Layer 6 of a small transformer language model trained on English Wikipedia (10 layers, counted from 0, width 128). Numbers have three digits each and are written without spaces.
In attention head 0, each number of a token's query is one row of weights dot the token's vector x. The head spreads its attention over the tokens so far by the softmax of query dot key.

Query weights of the head. A number n stands for (n - 500) times 0.00095.
q0: 431562467409456445655431427431417562530513589575524500397381619528611635616405406518658511556563526571592472508720418235405438595450500544486582589495653568500483617475362348573588391396603535361461389508497441576492517401469652506480490563445472335508564659447420569476606581523450646435570533415430208537562445407272448395414421429459301460640508627378696486515575528651585420598617
q1: 589490520543331462569275643493510440428626531565551497402532540454904518497338743539526484597596466454467507404483507524346705280592556507463454720455645399445394520487390484548734340528601269289500415566555433332490411655331440286544627321503769544476447625404856510602458360374657497372578532470513370334570459428482401457453607456546586422657500547436449548531614386622543530449594
q2: 637515555439381619453450417695268423468595398479500381332491494424500487452329325573545474467706618444500536417274593552591641450593570616583379503521698643552589512564621544526425299555359558468639524592534443483540382524327506454667547374580656392392661288339421570517438500472500480592511399512630562404578586512547588436566515733614459572458468586406506515383511453377567413333328
q3: 367571729415524421542473678450536586646535574566483527702456469609584464454453442366596373457653478616449578333621596302390510416602494506445529477486639684437622640661512404476612537566447586319381543549373601438436558330555555554325330445426463369454678477500455554491449381398736722337459616587314693457423451461348473400520440694399405547665384451393523406435538656441576546462476
q4: 543384467590373684443527494600554567524463553304577550506462473511577438429516605500742402542441627424317329702552433606522301404491464364533548529700534454556422530456523488384592319428576462560527430540570454608407533665539460309661480395492584488537476607290575488641742635459393393372547491616400478436693364544468565542548506734550598326562562464481433341444370488564323660317430
q5: 469440497624427564559447595460577440468416489365652567394583635495603382478598547392523465587527561415527619438418596549476263513564585404556434554556362476515432530462563488517732580561416340371601488528607479379460391623571446364446475497642355555458582353636292480506231411391410331554730621575583434482581617491384394482685624380344695403464639404431731512587476649524526444454373
q6: 472732398609475467554583462380554545724521557500390481500494464702415656500513568479503452442609401367510532490549438257417408294201615396661517469477565364541503436576390388329641561513638519516594752500538793297713513395526663527474482555567423428575554410484417494679439413446476595328331591405435616470365615709401471577458550581364343477335686448329605600494462568575500650457484
q7: 315418524420371593711530331361497518479389643683397491519558573368454481528655541416592607461451559725324477461475564500472175481423506556431443647435427437538575575570392396549476407522582515693491652412515657378721554533384421453579403517537344442467598368458571582474437425324346562594648588594590317521472514459363414414458575436461435508549532620659284553597578587555598565515686
q8: 556363495584493434609429565661505426557589471378386477379411554444729555604566373566571523508487434349467437582790598663495481451485477477477567313489505472517452594423413515522458482680433473444456456382634655507527553384566626383492488691550566612409399525515518462375575515417454470387498522394556476505489471650386578518488370601575467403474410390476613497500449639357481491563468
q9: 618562432484477697497555420495524415565640510607638464572594532441406363490492245474533529495519345413529456492535570410454368723508374521495455517379516425298685548371505435582411580237608505534535570472418423533503482554558519533452498387396495365519610628442634643647601537311461599553428562543513522454478468640503354547549434537558491608643497454438457574507479551478400483653346
q10: 776362454340574626539756371456518572668615477378718539496497478427303392429348511362641372507522702485333380439354725848548652401662358482421549340516732301440672625384521535500391504685430486550407453412517543469376479413582272426413407449379468734460358650354500630325576511492489602554674479544486394562620453296705610553657504656711651536467301280458541507378597432460481516441462
q11: 534702497478522457433589506480583629447482464556549409250506406450422794536526429600515567432599566714513597548651539500371653725690703434343405497244536687695503522327388602373536432553594544513584520485463500363395484467379555523549322442533574349611554273408481569497385516513490431571503456454487544618379539478381196414398457270456462474671591711605383295544454619500577422341606
q12: 483592474378572527468567651397325365546506451397417440469477473524440440547669645563382616512389524679451523336611432437569534656653404532435540528453574586560564389534620422395619576370566423503338467494540270662556311417625459667441562506475482324473613676433323609469420439512620598479565403886397636482392464575525419619601576388557411511497443408354407582551437532375456492581548
q13: 623603480578555462436416514634595568500503458395505542414574366565523500412450384585335575534642503595646569585754354270555377464450397542514494575505497600436514446508577556655557358421525497447554529455434583609652705549433349397731618481476469336526494555433629414630437477429503581443560371534599488356512476530300645438455541520643332564543434573368343474432505404224472525483459
q14: 606434476528461446285525563478783441494485506478368542493590356546509603383318673556459322643557398516598410423399557631618454533640509628559415533586710653379519534512704387434557540503461388552503428716533450566503518484602537436262529488468685431450479560359451427456464345513545445250572440541484487361458462503733696638385632663403473531383455510421458564608469593519198503261578
q15: 512429459509441556560513416549535510406385509384518631335472426506568672382573382620313743436274605318570422548569610418497558514576396638423517717523396548628688513509534468599656433414419562620465471551562587519641525348497426550606559491593277598532462486516642632711406637359527450632212416474673628383513632409297497294306517545362576408425441714398393411524540449338355534533642
q16: 488371419550550429546576542413609375567483519458420443559547441509368349594466398664480563380390416425482506495484521392406665289500510410525604622534464598555492485577512548569508569674426652366421619565480605559561543601556515500469465526478602458459833426513495388488513558385407422407369693611482417495409529490352332573600492598484453532633522401603500395528523561459481468545451
q17: 590494519563422477516453553529235414584437645375575618673448551424452350617559560708600309219464497386626433563455497536539439443684619344456443345705577379444712421450438528613503430566630491642586465488445561479634393387446401391622474584542440464413368364487359456558527443507344475455629577455424400723693527516564513676352285734468555471357314586574518601500320643519565474644405
q18: 492642526601594343344636483437616406557525467590492429439494355567479673481395537575441411632676500629543727416428541557506534354543650537547518404419426477714515538292613509573500553382440503572512494382537538384522425405529491297515524417330421551343520594491336554478371535675619494474458469444477626414445541520485658486291445444369434547381679833537497581358516471467342435440681
q19: 417541494379412515509552511662552225540387375343395400466522512462491390442410617334609604658560467528445682637512444440509475664454506511398442658563633559620547503657656422303595710681548506506482509528537432520684387541651382506409338434410363348577477519428509577589525462616546517479565378497424463399316560640509440503432670594540428561467637377330606461597421576337377597467477
q20: 609367497477567602532289497564428621446562362466438449359566314334550740481520327426425607421483685455454504634564540642712604528503523510602683378371430424487500579609376578449683556490478692617572473435611483266437526387305523446602515534555281457477481363555633259522469660586558564721395513354608452427390660465514371555408548232395719364741500394385560480687471464523397512594605
q21: 353421562606643555435686445678408440488379419182341503384362539492712583537448513449369367539692283554544673458454297426251529538576618518643613465495518539380402473593575609618591404485645515527428676477384572402491491612467590429470514525371482497406568535586394357528447530484769412494561552521425415509513461582626465621544568470440442328588637426585489466623607560458419570521396
q22: 506515476506743587586393267475467632441602492618631336569237448494442555387571756352500604389469682547610523551524376599377713500612610491332601459616421536368440386351488515486457512370585523547503728503422422459483339637417545618449597684545434469627657433488571382434446488500506488491468605500407614412569379485446527393508428270442526449567491452427362611693608380537529487528506
q23: 547701576549415564429468505462480493570596542503486398438574620527434487387551479566320637475505503419667431431510570434612521503532529512498445487462590455422557418323437502412621530510551539537353528364550440505493424430500313503460651668563512538656419442377578510491406431620531498460572555287438529606552512638458436561475289518473417475492362588400538446607580493573621542640380
q24: 511564474566551452714457534503360488506568427551623466421400535500661299634446476426530611523509586616343561442432465509435338356503415463454682638415544584475465575452343272503488650417239539494431441280629515642417494518460639566442521410565569485649631543574583523745433644364515608456500679450379567427234524429415472454564608433463571542674607422485494521500531390488544412429511
q25: 497420542529535436562370561368588484606410540568528404455551533533457557674520341585371432450601493684539580490503470442419350692607399477372483629479480659513493448830602468389683418395458628513490493680424467687667578410529487824490506419669421282603685451585224552519382513348672529430529347437428524547224352326629464337393548457612716515399510436336365524582432493363607379595605
q26: 524323572414589538666586624466410551468558537691459514523514496557282617393631025364472572489519511684464419518585496522459384724582324286427641666350320343376565522535405565682308678459383418676627544490401493360455558415442350669709493610388232740570532508641486336386297652492546803551781511331471733445401439361615561450432534471550531444452571633431340534627503442448465380627496
q27: 526472505372285330691454497483489461629451474557680465555476586573452488479633332636482459461486565369525387563581547574460445728449538476390543415574411494589681473589367446627494613625452669505569486541564608566516514639492339400575587516503360455428571471530247427568523662523552527530559417419415378508621477468436381478541429397548595314590497405485352469652441503712443411446473
q28: 580531590654566640450343526437513399493414554367430391578653602466589819554507461648368593497365538439544312483376473517420375597620530546432606669452377490457806358533588507490483446200510484788459521513510208614610597609433476468599425347620439342575563583393453576555539298539397457582444398521598646665348690493554647416327398527466431546414549845425338413590403402538463264521529
q29: 430621521556572573653472620489458535668434448819473308434551464361389609493330456564483490436529489578615359700690383315561515556434403538398463668431479359449356297517568493402671605456544551232556404232493472368520591578465518667610757411605419518852622703622753352322396500537607642514541439521430482489463523473615240298435372472539568446482490606281487623561607423250519352558507
q30: 801345307570519326609450550500613445580515548451697465545459441183628209322334459366717395532660790434387317539388516653532621446465368346363710300518468177450500555515481438349401716540469607570653281308519322402624434556698662597563518393313801604405271584368546565448707602558266346658443519544524463643775456339566488422595533563579665571596557618716579431428546535568364447403363
q31: 404419568479411310394463534464519698450500567387477479632628376537519428644602523680663474551536486435370500441554370494478460619513511377481393387610427567638524625544482513451584642486503393336556365435580683541400556584386468384581451437422465557484500520519616649536525441413385461325441586511463508457520505479398476537619578414414512406437490629884433470517586554595566533445472
q32: 606401508495508562487629519562549525527366442522510386511335651488522553433447620509526363557572698434411379465256500618478454457548487489519414364539412511550709543373664492492456407629466529470606528610487533455432295569362486339511548426398495511412691366354419660321457402489469567632537431453628471674520536314437462567556641643537438488553497450543503598503468527668647527388579
q33: 659560524559598525529433495519438495423431372506513415543627385478434451510614315552526476329533533540524581592472437280536640503418484709473597497478339533534551246540615396664377576525332661422546349574461427508503473620465473506334425378459538467511484584508569489603537487599469564462359384642370685486551492463643609487437567666537649651566437628480420503391459378431421459481484
q34: 337494469576512477595402531474639646621476542408630419530319613442497606431444473268549478554464301661651691662617523477572598534500588581503654730443384446559322675453630572451639494536485655506366635410482663537600620513345622480455571440586532328426506541573582347415430449417623466603534556413475383471520605534281497450604391330246383299474550332520588480409546411155404477647485
q35: 355489600654644466497570519616614566511619556401451425348595525608422571611486558591364589571595337601706366437640384384452398413548508420418511584471442442537467549417439427405508396316449591597544503500370550619623470622400500449442495500556391628539484544576408554604491249308663395572524442409525296575486580540379613462447622472638476443514537529451458323503593486383565407537540
q36: 526516509629591468316469530471494298533482546618371661295643271491484397731573742397355528400468395559500466488427280478398526549579595539454412530544591463561481472712458601506547153359530506460559497550479459551568749428485481378697646547494475595556506596561387536598480463458481454431518434456463536531331628594513753491287542444648397573355382420375432443639522491582715442500473
q37: 544474457457381473509606506318497526548456449491629619375492500564432441464629711282550368453426521622448536471533597443616343537586549443488460294573594474545688720514334532520512454476556460566506456412480544550272555603350754434591476421609413518374489466549583503572313598290524645383469638335509408494503353545310612580486404456479422573553593466635589551471568532574739570285508
q38: 490548436513304454375584487602436312683584465500448463382503407453514639442342568412555392651730580629334557425357283482556507583527561393292432344555552706300605537493632658569590636581613580645469559420457531372529480483419473429541159449455592385510557339351349410663457514407746396407533391607575306583432462653532376662601571586591496525503490335457529342591561927493684561451447
q39: 547677482568631802599374558705463403403424422455512540778437616483475380532452546450506771550382615595562458587564614455350563553457478601400428725525421506658537354400491454374415273516573473469459396670539544686634512487553437445384422303445596640346555513392368634553575308438392427509443361579575457573373503448549454432422409604446527539637582423365357433543581341374453497436708
q40: 622503646360556510481471544536386494365639425593509550473500558583441572464705355703469582539434599297608282634497451378338575803519395456442278670466432403497567417497304272444464368560313491325449500449469423562626650532615410344713586285371487663646541524649421607414554532645513478461634444545391581533503509491646449437336483458576510465536491666792411447512367346533667489563574
q41: 653776434457503427350430412386537375260420462375529368207558524633640446468521553702548576382472697436363519544455616608455518507470706375369426400578367585536379322375402646497555412476526428437537572437562442451516677612376683517476668503686450716480443453567487507413482591645585298385529487537476468544779544372721367423541573391624678609510382706564277455299615500452689452607438
q42: 639474525743503362481525550625528634509449571484533422597374394658639473440658366456527535554484542443570461459494506520382476463350701469414574399289371404603583395425583359414422656493398587500407571296716365448369320552535622421404524449554392468419563619576525787460601548413403544494383420600701691445690557469675531579459427330497490517604463329564454474201609382675438383595555
q43: 455477472271447349437817485500642475553359530425476590324579635532606469473611416514458566557425578356544451759532812559650439672522553488443597311662356439500475421534574434381484548497380512688408648410448516414600267657500433533513500602482301632564453609484440528461647500560533350695580444407456280629646443457430578538494497465640585325351624428497451356570480411477304588461383
q44: 552641369410435528377533518341473609527606537681523642630570405564392597306425490542410410427469413567509453518531476603571599397571378322572370378370549412432548563447392628206531527441438479476585751534430576462396518528746436356558534383534575386518369571707593580549685651560465482503450350387527713457484452444401586416615453409481383505343550715705627484556503324488474538410579
q45: 487583659433401547559511415561377568282532592401430442589470520433486385604299551724530472435468509458461277604463543401407416530417520514562459787578309608428410514500656494351509542494613530492463597582492591470565506397489554494446466404656430609466528660626542376508551556530453483344511338631483494758405431588578450338387611540482421551595398527312543454586614525540445538555287
q46: 495497523554582530526477503574474658626516457533421652521594372508447605641619357451473446494456302397520679457638276376462494680658446494514415451549515538601374523587698577403442396458466351551638383527506468622756466442354598625593553617532503359645469448460367466530370569352614333581547548529422509439392405562348548602567422497555336503418668478530514467426368558299341459630419
q47: 465486780472467412556492591503387443506516648491559636530645486516667494578377560707579438440497232497576443523645480307430449467444464517548589599627618600494528480472583517470555401365660392590531624446662523467454452457348480488514545604425483575615579573449391458367536240408556570294385448431369431509446591511299525424476689629419387549361428527557440556568469494647558444357434
q48: 515348455594532483591536411594529549548519527541677673723553533482463374296456483430772568480547547472309445536477718712540569576606481548601603451459553516516617480337557623459304438686529366526320623491506326614472377493555464327385409725561617427503464416357419542456448454479332416559377605718634607454548325433320667613518320563404535488633627366486472419578435647663298322433279
q49: 532503473539232516672548381374542439494313477201665500446380537436472523457497651451774491531537619445394439497450744594340416513440566563341426293582590429569722460420533422600553695623604509494445509497482392444468364361579445389482542549543445469602494333467557641439519500590372440706459734525576490633730503518426443533520313438441625445587524523652655547545478451494487418428370
q50: 406518557520582476613558421449486485352415465524541443469606515562388478437521479634581563553601452678575575445518518455455506593483497446421543562612394629403590497435492379492491532536656500561579468654508611556556457397468350506656376473691306793612494528595402409644347364482582489465542469347284433586558560568386414414535455509463271416093429729435500461422563506420689430542537
q51: 724567282405619519610573342470544692349514311492528590380429429544268306374496512472429278652538629574430496765489507584288539429420584529375694461454522311655327702244468402617313334542446352529567496312539407504556335567661515462578473570438423568422343559511624424546636768628346417545507593459670461710771469471469493405404297463635583577790637830629465591422603371556500559398296
q52: 497403420712390587337486601479448347582410489315349582342464290495424407500592491534547474619393458482489461676394453583479295638531580356584506521627439424353359572441651469514515546497539444663625515658612515330461440547534561662392524435451578403368537485377571500511570569530594491517492421380506591600745587347662600429551665515508562503379537497463453744375503584359347523503587
q53: 519545506259474455491552657542421574543492631609494477497622568567622522453657531768511523352572455361535575315626470533554313569491599488468586553468485476586485626523301596460315403536429468532474500564486553548455751586596370518444405564566395413717407421483503558464519301488583520426634334440329577336466569431450755407516360562468421696488271506444500458432418441369634450545460
q54: 596521497455500554366545277403731660422605633698424279434316493564546631447615456552417655528482457496469392524536493561529245459137555302542460544531486433388500462364375565560599357482544334514535567559510563342577355539421430554612423759415285815658459537514641323311639680591453585511507456634524518641803706571379397448335583595487470613386510567412347436442584312602511435439554
q55: 573509663467554399521548744434561488500454588569361644410465553463578543546475503448439542568566387532458463598531373601601364445635473548246574575533469235563613439625390654568522439443533527506472661434461472553272600395321531535420548399569290201605567408485361668465423500295702644509601438283436661497394425392668581446483573506559490522475500523503371670545440534714623396462444
q56: 488423443521396519491479459434702631690520475469483542459395460358469363379344350419567431378457569756554537491608512478332503458500377452324554545386601619402521609749553425754549658296583562725518509423332482544480434460626476855485494577469515583485395419512602452552446521465459765521394462429460612617618560452689362425565352561464536522503361487378416528506475506411536484612403
q57: 512474593174481409513529503369342569548586391608466404722431497437523475469322448346593506438650192600432583451690421507483341680660545688406514604561678618446617559449509629522593546389662373481565553675437425547659464289380500510497476525524380394589497329413558500572448360391698683405358500721448497546486537577503407506570442484380521382407535332403603581569491775490729538292399
q58: 536596356436719556345537482458529451524518505589518468540544437564366503421547403428482636392665301565484776567728484375658409589402447421484438629531579527547468516516414412396505487481607618500565374464427579575647570282540410634614375576508409618328380587487505434495611328449627593535544469634454531585551530550509423628392422440453462485415513465363466436500500441445392495641414
q59: 546592410442605372513539408396542614424580479594552519476631562452480549518691373493397516311384380514523438425570418513751624583394548382526370607453553477440575601710276468491546659399693541387611355436491677418587368615497349783431425433570419401533339573781503535528315494445394666398443513428373346688405430548270468584439385598503433776477627672414466647416599373365577576620497
q60: 531315631651513606428395648350290470377522448661472526424694436488476440700445395649373585317520486538477559612564507592503500588536457387675368539438520477274606493484506670392440417401429542683553252594506423561497556497447243764697549528363500497600569475641458529437420573785500409270449413306437510534257628448496487382395469597497457500355558539535595660619414374520396642789580
q61: 400754614371599489522303461351500533312562601597638511553434647397342531634466508822555464216378392328360460417419511276608462542600607521475317508510724307521619489688546879392596355451669610522678618401402558588396633408389423590544450377687453352647561290450479443327431439660671546504391405405504565493489565365427561536429289562560437598441433539454524519417451704688837526675360
q62: 361485465458485570530545390438392533389524455445488424516517490377418264450591484486613380308495508574513430588425528425526439414589547290616429455538426637448651724370642550464444500701552473507500536512529452580575590477452505490518428521498676531538525408420567465469476633397439339551451480554472428485516628490500465662613484480625478548626517451511469746465475503426634547529383
q63: 529440500584381459604506519378455508503505421488535459411641557264578418463503449449595394523627465583565522275431469748427365335600461470551592548619551625467542466409495391644379449576671439573469420415475412404503494469421537412426503505540472799331444394581595453557423508524364597509432596523494506678651540342649586388497512560500677474364277719530473573495431545431567573663437

Each question shows a short text with each token's key, already scaled and adjusted for position as the last token sees it. A number n stands for (n - 500) times 0.0018.

Then comes the last token's vector x. A number n stands for (n - 500) times 0.0086.

0 "ile": 495515629385636300494477571668534293509400489357359608443465251298613619551334327611549396490332680461331496661459526472482601598500677418368602557490481597529452523535431664432570411521551542
1 " d": 479470624268695362301446544647610264561424524412462665359486156361579604586309326534618389467283781340382446608460604549510543631438650392456647474628488707472493608560510526432556373579501611
2 "o": 501543532303563398329465504617479277537451496397325619453553183323518614575255258513579527573300747297424424482526647516571531582470623449436623504578477643453509691501570649336582477549488625
3 "ing": 519564592441645410317434510614509326531438515362336650382549083328484648565302412528575447510340734294477439544476551552517490560467624387473699569631560669465565625548617539437580486665474533
4 " this": 576552575410669360307392603631486244580477502378329636360522088390638657580384328485711433459243748287423443623509582481509526548481701361494623507584535639490597546543527577455644508641449531
5 ",": 549542625391652362414401637696517246521502480436381657390474100398580675599325305520674504492334727317407449595412551565554533632429742405399626501549501652421571601497505594493576471542447504
6 " V": 536477560354593394418463535647488289544505470405390626429486156352628645568348406611673484464350759379362497633506529524519545702456668416389654499625519635525576613539481616439646431593500482
7 "in": 464460553275654343447421444607570271519412544414347551432408243319470620517405454534656433491457777327448377680472518584421501636428589345383571428604502614599489594550370512388596418486457641
x: 372533679586595315557658313372469399455469636592458610544546359660495392558607259389473652502370382505438342601598537481598427645334450605525607504482719568595403427632414226576253607295593608508588720513631414388576626369324517354481598501475397384690493396335678424666624380575485479434334507363562521428495415415574683615598467519534598522326508299172434695582553599564629550410651
To which token does the last token give the most attention? 0 "ile"

0 "s": 508514621396650294505476571668530293508395488352367610443463255309607621553333331618547398489340686455337489653460515469473605597505671421371606554500482607522448520531425661423560415523542538
1 "w": 566570548365660343406426551629633193598428491333381645379445174362563634477317431525686437586363719325372378532518521530531649652417602466424608574667445658528555614430533552387541450600506647
2 "ers": 481533556339677400455432519589681244623420468432425674353483118447561578550303382590654405510452829264348345613576499500468512611466612382395584500671535620516573630555431536398478497578512621
3 " the": 551492540356648322407391597632537254615485494393359659399496164369640628581376328602655461444282716268401444600512582495471569566467676415459660449498467655428576586541489575486621437560476543
4 " c": 605505610299627382412442690576566259557474543425453668385463183378615606557337294501625434475296744307399368539400658490510550613476649401378583573604481754472510519542555591510565419437561574
5 "ell": 555512670443640375321472512627505301564478530455447658374409162389597646598432288505582381602321783389426384538447598602462483546528622385359593529669396718447534607560433564500466404549495568
6 "ph": 523453677331652426266471631643520249501455530538420555469492194420587637626301389485633391643323755447401435588458573509575507710461651469325550557641431700468563614536557618396585424541496574
7 "one": 466531564273615341364435543650516250515555491481382641363460192441542633649347332427588390601381844374437495518424521535538473657438660403358557513577504694470553624568547504457632380574491494
x: 315657533497575440557518363369392314440610656646438411242472596685423622692664495375506661581545291371659497637598522223581402538346458599636493519528703654530425287572387376616302678450317628615490547456645475422548600335316549320439596562635483415677520379390624495581611395355642625461483392446441567403452475500625584382524550527706628410399379417256501538640331619406611541588358
Which token does the last token look at most, and with what share of its attention? 3 " the", with about 60%

0 "ter": 504518617395639291500475570668523291511394492358360613439459261300608617561324337615545391495334682460338485663448516468473605595509670420373601558497477610525444521537430655430564410521539541
1 "s": 576514547366659376465424566705634234535388507370408665314442169393586640516279409563658394477360814315400405532575563461466584730537658437396615526595397752448501687556519540392502464599474586
2 " S": 506513547419654383486419633605606211582416465347415606380475151318624605510316358552672404474290730326406460560518539475496621679482638421428583432589476695486534570501515571480539443459511600
3 "S": 523576538380696405526395559566606237588402488347385539393501150375562667525318405535677404545332746380482367520519558530494606698430638452422529487618456727503477577527467578525455447486539587
4 "A": 496606537359657392492380527533629276579428513390399571372481142358551604557300391582640406609312684380404363518554526550530501708368640430402526457554437703507503539582535545542470456539511547
5 ".": 563522519384636341512391605559567267519430488395364591397474229308592595607258344618581464496314699340390484563503584533455543713430688400373604521552501636452468534548533582454588502609437552
6 "\n": 520430584421628380455473531634550264536421461341365617418504219322602621563329350618655401494329731320369493591498568486456531623489654401407596524626545632459513570550474694482547434605500545
7 "-": 533530611354672337445418534577520255511511514383400648373422152357639624548360309578683445490341677337345495653506564502531645608494669445388638437568570657433602655554512587460572462646504601
x: 323656739442451496412641212411554431482574554693355444511497621727427620443519358470630580437527378446552404634651553422469297547461507660542453392658590529473475370493488388502359439507583517540552840514583512341687381460367542318397459562557429328626494242211676516717619336447641701521283513473535556379501351497556608514560461409503673533463517472202360538559486661621679594432418
To which token does the last token give the most attention? 6 "\n"

0 "===": 500521627403653295504484560661526296502404486352365602443466263307618610570334332621550406490332685444327488669464518460466599596513668404376616550490487594531448505544427672432559408529539540
1 "\n": 553504598363627345474468565637511259528451492388371597430473217361568619620299313580575416477313727310390477662508564454463555631483644373432660523556511624464460535557484596452564386553480596
2 "\n": 517517624374665352463452591633488293554488509360399602429498152362579635621329287543557393486334705328413478680505580457465551586407616385481715538526502583479481520600523613437560410594513600
3 "|": 540566643377584365390469534528547347503523503454312660466436163380625661548388426530712434510334732393297492676487542459517656535432633490408691425537519574453588585581481569443611569619468617
4 " N": 540540618326586349354427591601646266521491515417370643398496216478575624534401305524609397496294722296347368635403605515483596541440582402401576504510516651501513554505469653388481418495546607
5 "o.": 490545580411576430463455656544629316442457533417396618465569108398630679519322200431570364546297732401311336614499627395408618589487647432495606576574590613416573523525567673456514427479594565
6 " over": 563598624396515400346416490581589353546440490372253631429451114457642595494297295521609454528342728329520392632502541542384634542438647442416670456530627673413582640499544641461445383556549606
7 "all": 483489629465580367376434559530592249576518597353342600412496222424710527519350260583637414549298721346487441594578602517452476565524614345473603505623507703406590557599489566493525532546445576
x: 390564590480604353419629324407571455549549626634503410296657521696497604568662459501519440433289344613767484561562651269592444611472529738435396396545489517421396338490675329552459459685581492613394738667471486419691448461482719370361533501450503393603539529323620393699623387332702548375325466468495659399403451475441495399632458273658592434486338574411306393398552784325534553482477
Which two tokens does the last token look at most, in order? 2 "\n", 0 "==="

0 " to": 505520629388653294491472570665525293519409493356360605443467248304621621546337319617540401487337688452342494660462531477484613588498674417377614544492484594527461525541426662432569417535548537
1 "p": 536497729399574401376474513657649292574497543333391649456463154291637673561272406400653458645326786347349384529488569556566616645462613443457654562617464716361591565527565604471492438566492621
2 " three": 526512645312574363372403559620574257618529476383302630309448116392544629569277350481661468467293711356355479667466571571541533559395738394495650465486486758458546535595611568506540488583375521
3 ".": 595516569374620306493470620619578262478398476435305609397528229298576624623261314558596469499347703383349425598452544488453577649512727396383636593589534699478462567484589596422577428549413572
4 " In": 589562599395613374438430544585623276565509464380356653322448205332607637540407366546622436419314720301467458677501637502483586554438668375431618415528502560409598571524568650459664464631502587
5 " 196": 428517600486618377305479511621700351495568578473421625459372209394533604412363287459700357504335774340392470658401556439525548624464669328380590535530525567401502576506399585573527482469542586
6 "1": 505671606354656313416427551569587296442555554495419677439403078373556604526315377475667407531341771310357438608415557526568535605432667384438533484452565600449572562576432499465511487525471553
7 " the": 535497576359636351436364513629515282580538511412358661447458176395664621529362388560666426424329728292345471612461648530513549577451629461479690480470460592471568569606452583475646519624484554
x: 261654538456492395455523299372621407580570559664361454471535512654392589471593472390603554388492225480586492637571637307522315582490411666618503443661594400468424370597537325513386463541537718625625742451608506395628544363345535264500507531604471557723422357437709625590600289448553545413266415368661524337503291407551630577453543479541607497304386593213519454617540564510757541658387
Which token does the last token look at most, and with what share of its attention? 4 " In", with about 40%

0 ".": 505517622399649293515480573660534291500398481352363607439464255295619613566324330622544405494335678458331493661453510470477605603502673414368608554500491598536445516539432663427562413533540533
1 " M": 563521553326637381489427558634566274573446530349417614375498135314602605520310297580634452443328786337365490640491614570522627682465670408416623452558500637497531600549530564408637472577532551
2 "ost": 597492580313523328407441546656588267532478447385356637418462175441618611445353429622652562439328767312418456669455703542537527557422676385497695427527439661440583574597566574526583608500506548
3 " of": 599549563375603309376421542686628258581524466440383603353462216338548589447369377561650513566247715405473434626542655569432488592480669402446589458481491582400503576533546564497597491608508587
4 " the": 530544606342675287370397571658607235656478479394364649397433137389638621508327368502678462450309710293398408604480631550435565638499672398441634499496487656413569540531443583442627492569482540
5 "se": 601519606332570308405376568686568273517581485396375648402444186420573687524317459447658522532282722342411404539498552566495579622402719372479581503456462734430542606579524613508622525659468452
6 " h": 528494673251682367413399622565568260556448492488442683437543163419596592532298271509616400463340754391432449551469614616447528628418627409462537539543467726553532623462596696433520411552474559
7 "on": 539472617319661354355389513611590274559519515438484577407538237411640625582368338486653393541430729394378429475403644587485485626508601324421528546618520629489462552496571628447574440568410622
x: 237744583472542459492599419374502373542543553857552537346519571677496553481577378428422587505477424447617396548754608366687513593495391661561506518523627460474459398665407261647291476420476598626720508443624470529587556370178488339482585463532336400784395469365550445595634214631554493457306516384514609422627371510459559515613533293614549509528550396238305643456402555468544553472497
Which two tokens does the last token look at most, in order? 2 "ost", 5 "se"

0 " Se": 491511620390640300503483562663541293508402485355361593452471255301615616546335325612550398494338678449336491658451517474483607593509674416366606549497485603539450524536420671425568412514548546
1 "ason": 480458607433576409442473536564601216502456538344349653440401104389662575467322321469645423484284782331364385593521608496490534609491700339388630544631457659435518580558525559500522495557527640
2 " 2": 449478577394598410355487487616611266517501374320371669471417167346632572550322377482645366507296764417357381528535557448547566664441695391366648483554512690378606590603581552512491504552527546
3 " ": 547553557320627372282406529603553286503464505406375618424508200416593573503292325553720398463307756391389442546462580555519597622472643394489637468573540688525500515521557540375480457482506540
4 "===": 519425589404670412349434526585607321468471534403378657390463209403568604595292353527685373477274759283393433635515580479491539630592681389425648564647552648425558514576523630412498537499547551
5 "\n": 563499575356638349479488563642477238521479466384386591428470220361595618601320316604589396438346733311378510669481557472487554615496656401436654536547546619462472564588477576471571402573472566
6 "\n": 510516638372679356451465589646486290555493501361392605425494149369602649595348291551575382471369708333398478692480578461476559578405624391489713556507509568491498529626537614438554425588519598
7 "|": 536571654385599363394476530547554366498523510446302665450439160399644670527397414536724428486329735379282493677481539456516657541448636482413701435535524573460581573597491592441584544599473609
x: 379557601429480412468621311521550451479561447645394531399518472589463504438514448401688550399623326524417533535647588353578365527492457631630376341617676569467503386541565235592297458506676633539662891528738451462688462392337475325400510515578565421637473243259700410677657394534609582429145512511570553419493427344540478511500568541527585434411597487208325590504417650487667586535453
Which token does the last token look at most, and with what share of its attention? 6 "\n", with about 40%

0 "il": 499513625384639296493477568665535296508398488357362609444460256300611614551334329611548394489332682465335493661460518471482605598503671422363601557495484600535449521528423660424571414524549550
1 "it": 522580627354688366346500534589675300556421615399317597442410129359672572492314348415629380592319826264423434611599592544588599635461597485480588647641428679607459627573463596403597361585588686
2 "ary": 479538550183619338383412572624599234547440556416365566390417167436616613599275368476571319562301747339399367509585520473530473584405721441490530519550483651447588506535432536513593509611464520
3 " att": 541524552245540417366426522540543280571439527378438658398450220415594610543249312465612369483228661292357436576551590479559555673454684440514558554554466607386497529439508690427580479665443588
4 "ach": 555438583461540369391421535555592223546511581369275666405404140298581626610328348445699360599379677287468424592555599510470494619417645415430506580571493674404574561545489592428586545633493651
5 "é": 503538612348577400398468520588561185514501443445353649430457246327739599615295361516705416637395683393363375552427531499500424602406703429352475534561434682482521632569552571482566454568424569
6 "s": 577453577357624389401452507696578252569415515435400726388499226390587549560340390522748408520416731307379451562520541561496526664515651428391538524602418663480524729602528545366550505556470632
7 " for": 540584592336665382366436581601591257593463546385328590372447128310598644583349335544638395495275738297431466682543561582520596619399667364492638473554478594467528516603552575451658443564473499
x: 297617752468561479491551360384419420502556707703259405321633377673509478509597317480533568461462361365519468676589578272567343657419517652553534479651546571547494359588619358490332483417480517607551764598499487539779552429375546277375490582576509477640463447219634553635516367450496532409460496471533673383538304437458707352575597543628573509319526647198326544529324418634552612414501
To which token does the last token give the most attention? 0 "il"